Layer 3 of a small transformer language model trained on English Wikipedia (14 layers, counted from 0, width 96).
A neuron adds its activation times its output weights to the MLP's output. To switch it off is to set its activation to zero at one token and run the rest of the model.

Output weights of the MLP neurons that the questions are about. A number n stands for n times 0.0044.
n14: -2 37 25 -8 19 8 12 1 45 33 -13 -26 -10 7 -5 -13 51 26 -27 3 33 23 28 2 -19 -16 -3 22 5 1 -3 16 11 -12 -30 -9 -11 4 2 -1 -22 13 -7 7 15 2 5 6 -13 -23 -20 -4 28 22 29 -54 -2 -1 31 2 -33 40 21 -25 10 22 -44 -24 7 -1 -3 -41 13 28 3 21 -41 -9 -16 34 18 -3 9 2 5 -8 35 17 9 -14 13 -33 -2 -16 -22 -35
n99: 19 3 17 -24 1 -16 46 24 35 -36 35 22 -11 2 11 41 -27 -27 -24 -7 25 28 13 6 -5 48 2 52 13 -7 0 -41 29 4 -10 -56 -2 6 -5 -25 -10 22 32 -22 26 41 -19 9 -1 -18 3 -24 4 4 -13 16 2 15 6 2 -11 -35 14 17 -37 -8 -24 -25 -46 26 34 10 -19 -32 -15 48 -28 28 -17 -43 -15 -7 11 1 -14 -13 7 22 -26 33 15 27 20 4 -10 -95
n205: -7 -15 -16 15 -6 -16 -25 -1 5 7 11 -36 -20 -19 -10 13 25 -21 23 23 -9 6 31 13 -4 3 -56 8 25 -5 24 -15 -2 -44 16 1 12 -6 4 2 -33 30 -29 11 19 -24 -31 -16 -7 28 -11 -17 12 -38 45 6 18 -18 -44 14 18 -28 -1 -11 25 13 -8 -4 -24 45 -31 4 18 -4 -3 6 12 0 33 4 -48 -9 8 17 -37 -20 10 19 4 -1 18 14 13 8 35 23
n214: -21 14 -24 -22 -9 -12 13 11 14 7 -12 -6 -23 18 14 -1 3 1 -7 11 19 0 8 -8 -21 7 -28 -15 -16 33 15 37 -36 16 -14 -40 -20 -16 9 5 22 16 30 -15 23 -20 -9 60 -6 -10 1 -10 9 -14 7 19 26 15 -6 -14 10 -22 -10 -42 -29 10 16 -21 2 40 4 4 17 -29 46 -10 -37 14 1 -15 -17 -11 -8 -29 1 2 31 1 -30 -3 -13 34 26 5 3 0
n261: 32 -28 -1 31 17 -14 -26 0 8 -2 -14 2 9 -2 3 -17 28 0 22 0 0 1 -8 23 5 0 -30 3 -13 6 -7 30 -16 0 -23 2 -14 18 6 0 5 7 -2 -12 -14 1 -9 10 19 -3 18 0 -5 12 1 15 39 -25 -4 17 -4 8 5 18 -14 2 -5 -4 -50 -19 -38 -19 -37 3 -13 -35 21 14 6 -6 2 -11 -9 -2 5 10 29 11 -15 3 -13 12 -3 24 -21 -8
n323: 2 32 16 14 -6 29 8 34 22 -2 -24 13 -24 -8 -37 -7 0 6 31 -13 3 5 -19 -6 -15 -1 22 -5 10 8 -35 -24 15 -11 3 -15 -18 3 -9 -5 -18 8 -13 -16 3 -9 -9 12 -23 17 -22 -1 56 12 13 5 1 -47 -13 -8 8 12 15 14 -10 -18 19 10 42 -14 -6 3 -2 28 -42 3 17 -5 -32 27 18 -11 -4 5 22 11 -38 18 7 -25 -27 -38 -23 -11 26 1
n360: 12 -26 -9 54 -34 8 -23 3 6 10 -23 3 3 -1 4 22 23 -47 -31 2 27 1 44 -31 -11 -47 -13 -19 29 -12 14 -17 -7 -6 -32 7 -6 9 27 7 5 -11 31 55 11 28 11 -1 -10 -15 -3 -15 -15 -35 5 -5 -20 47 -1 19 -23 38 -24 -12 4 1 -21 24 -19 9 -28 -43 -18 3 -11 56 12 16 4 -26 -29 11 1 -9 -32 -18 25 28 -27 10 -3 15 26 1 -5 9

Each question names a token from some text and the token that comes next. It shows the activations a of the neurons there, in the order above. A number n stands for n times 0.071.

Then comes g, the gradient of the next token's log-probability with respect to the MLP's output, scaled to length 1. A neuron's effect is roughly proportional to its activation times (output weights . g). A number n stands for n times 0.0037.

"p", then "line"
a: 0 0 50 -2 -1 0 0
g: -15 -24 28 -16 36 -7 -48 0 18 -54 35 -20 -10 -27 0 -32 38 -22 22 -8 -15 41 -1 35 0 -53 -23 50 55 34 -1 31 -24 -18 -14 -22 33 28 49 -5 35 -20 -20 10 16 9 -14 55 -41 46 7 14 -15 -35 -11 4 10 -5 20 -36 -38 21 -16 -7 -6 37 18 -12 -51 -1 -39 -47 22 -18 -3 -41 41 31 -17 16 -28 52 -23 10 -41 -9 -12 -16 -6 17 -9 11 32 -11 37 1
Which neuron, switched off, lowers the next token's probability most? n205

"ci", then "p"
a: -35 0 -4 1 -9 -1 0
g: 21 17 42 -11 4 -25 7 -35 0 0 17 -36 -39 -32 18 12 -54 -29 7 21 4 6 18 -40 51 -33 14 14 -4 6 -20 -40 -44 27 -31 25 30 -11 24 -18 -10 1 27 -3 5 -21 -8 -40 27 -8 69 3 -35 22 -37 -37 4 -37 -14 47 25 -8 -27 30 -38 17 43 -9 9 -17 32 11 -54 -26 5 36 -17 37 6 18 -23 53 -41 36 -9 14 -2 45 4 -62 15 10 12 33 -1 2
Which neuron, switched off, lowers the next token's probability most? n14

"play", then " to"
a: -48 -3 0 1 0 0 -1
g: -4 -13 4 -11 -27 27 -42 -3 34 -9 -5 25 2 -31 -21 4 49 15 45 -33 28 -10 -12 -64 9 29 -16 29 -53 9 7 -2 47 -5 -5 -27 16 -26 -28 -2 -16 -3 59 -51 0 -23 -10 -10 50 17 43 -48 11 -18 -34 7 -12 16 23 -1 -2 -23 4 12 -14 18 3 -18 6 36 -11 -40 16 17 -21 35 14 17 50 -24 19 -4 55 63 -29 24 10 -16 -18 -18 -44 59 -13 -6 -46 -34
Which neuron, switched off, lowers the next token's probability most? n14

"rant", then " television"
a: 1 0 0 -2 9 -6 -2
g: 2 -26 19 6 12 7 -58 -49 -19 -12 -4 19 -41 6 -44 23 -9 -32 -2 -2 -27 -29 8 27 -26 21 9 -42 -2 6 -25 5 14 12 11 3 -26 -27 30 -49 22 40 39 14 25 11 4 23 -19 10 -17 41 -21 13 23 -87 39 -8 12 -21 41 2 3 43 -27 18 -1 4 8 -48 -28 19 4 -12 -9 42 -44 3 47 -5 20 -22 12 57 17 17 6 45 -44 -15 -32 -27 6 68 14 -17
Which neuron, switched off, lowers the next token's probability most? n261

"|", then " February"
a: 0 7 -2 2 -1 -1 0
g: -14 -64 -8 -40 -14 -37 33 8 36 21 -34 59 -12 -36 -39 -4 7 -36 0 -16 22 -45 12 5 2 -35 -9 -24 38 10 -19 -36 -3 38 17 30 34 11 -5 -16 6 32 -26 49 -35 43 36 -43 5 -23 24 -46 -24 57 18 -6 32 40 29 16 -14 -6 38 10 12 -22 10 -9 28 63 10 -37 -16 -19 -43 -33 9 11 11 15 -8 -9 3 -6 -11 5 -41 0 -24 6 35 32 -21 12 22 -34
Which neuron, switched off, lowers the next token's probability most? n99

" ==", then "\n"
a: 1 20 3 -3 53 0 -4
g: -23 18 2 -9 -31 -12 7 28 5 12 22 -1 27 -20 16 -45 22 -37 5 24 42 29 20 42 21 31 -5 -2 18 72 -52 -33 -51 -17 6 37 -25 22 6 -17 27 -8 56 -1 16 -11 -20 23 12 -59 15 -45 24 18 -4 -2 -25 -10 -79 10 10 10 -27 -8 21 5 14 53 -36 25 -47 -14 -25 7 15 -33 42 28 12 -26 2 -17 -44 5 0 -20 -23 36 22 -36 -19 -42 29 -3 3 -12
Which neuron, switched off, lowers the next token's probability most? n261

"y", then "rac"
a: 23 0 0 -1 0 -48 0
g: -31 46 -5 3 0 -17 -10 30 16 -26 2 -7 1 10 6 -30 34 -8 -60 22 18 -33 -6 9 21 -11 -11 -11 8 37 -29 29 -31 -10 33 1 42 4 45 31 4 17 11 -11 20 -23 -51 61 -9 -15 38 -11 -29 -13 19 76 1 7 28 -3 40 -15 -35 -64 -38 -34 24 -41 -25 30 2 -8 -57 -24 13 43 -31 -18 -13 2 23 49 -23 -6 -20 25 10 -32 -45 2 30 -32 16 13 -2 13
Which neuron, switched off, lowers the next token's probability most? n323

"er", then " defeated"
a: 22 0 6 1 0 1 -1
g: -1 -37 -21 0 -3 15 30 8 -12 17 5 24 73 58 -3 32 -31 48 -28 14 -2 -15 5 -3 -34 7 -13 -10 -21 5 3 8 3 -49 15 32 -1 -3 1 -56 10 -27 23 21 30 -4 19 -5 -28 9 -54 -18 -32 17 -19 -9 14 21 10 -29 -31 2 -23 21 37 19 14 -30 1 8 7 -29 43 50 2 57 -67 11 12 -23 -3 -26 12 -30 68 -16 48 -44 19 -55 -31 1 -13 14 2 -39
Which neuron, switched off, raises the next token's probability most? n205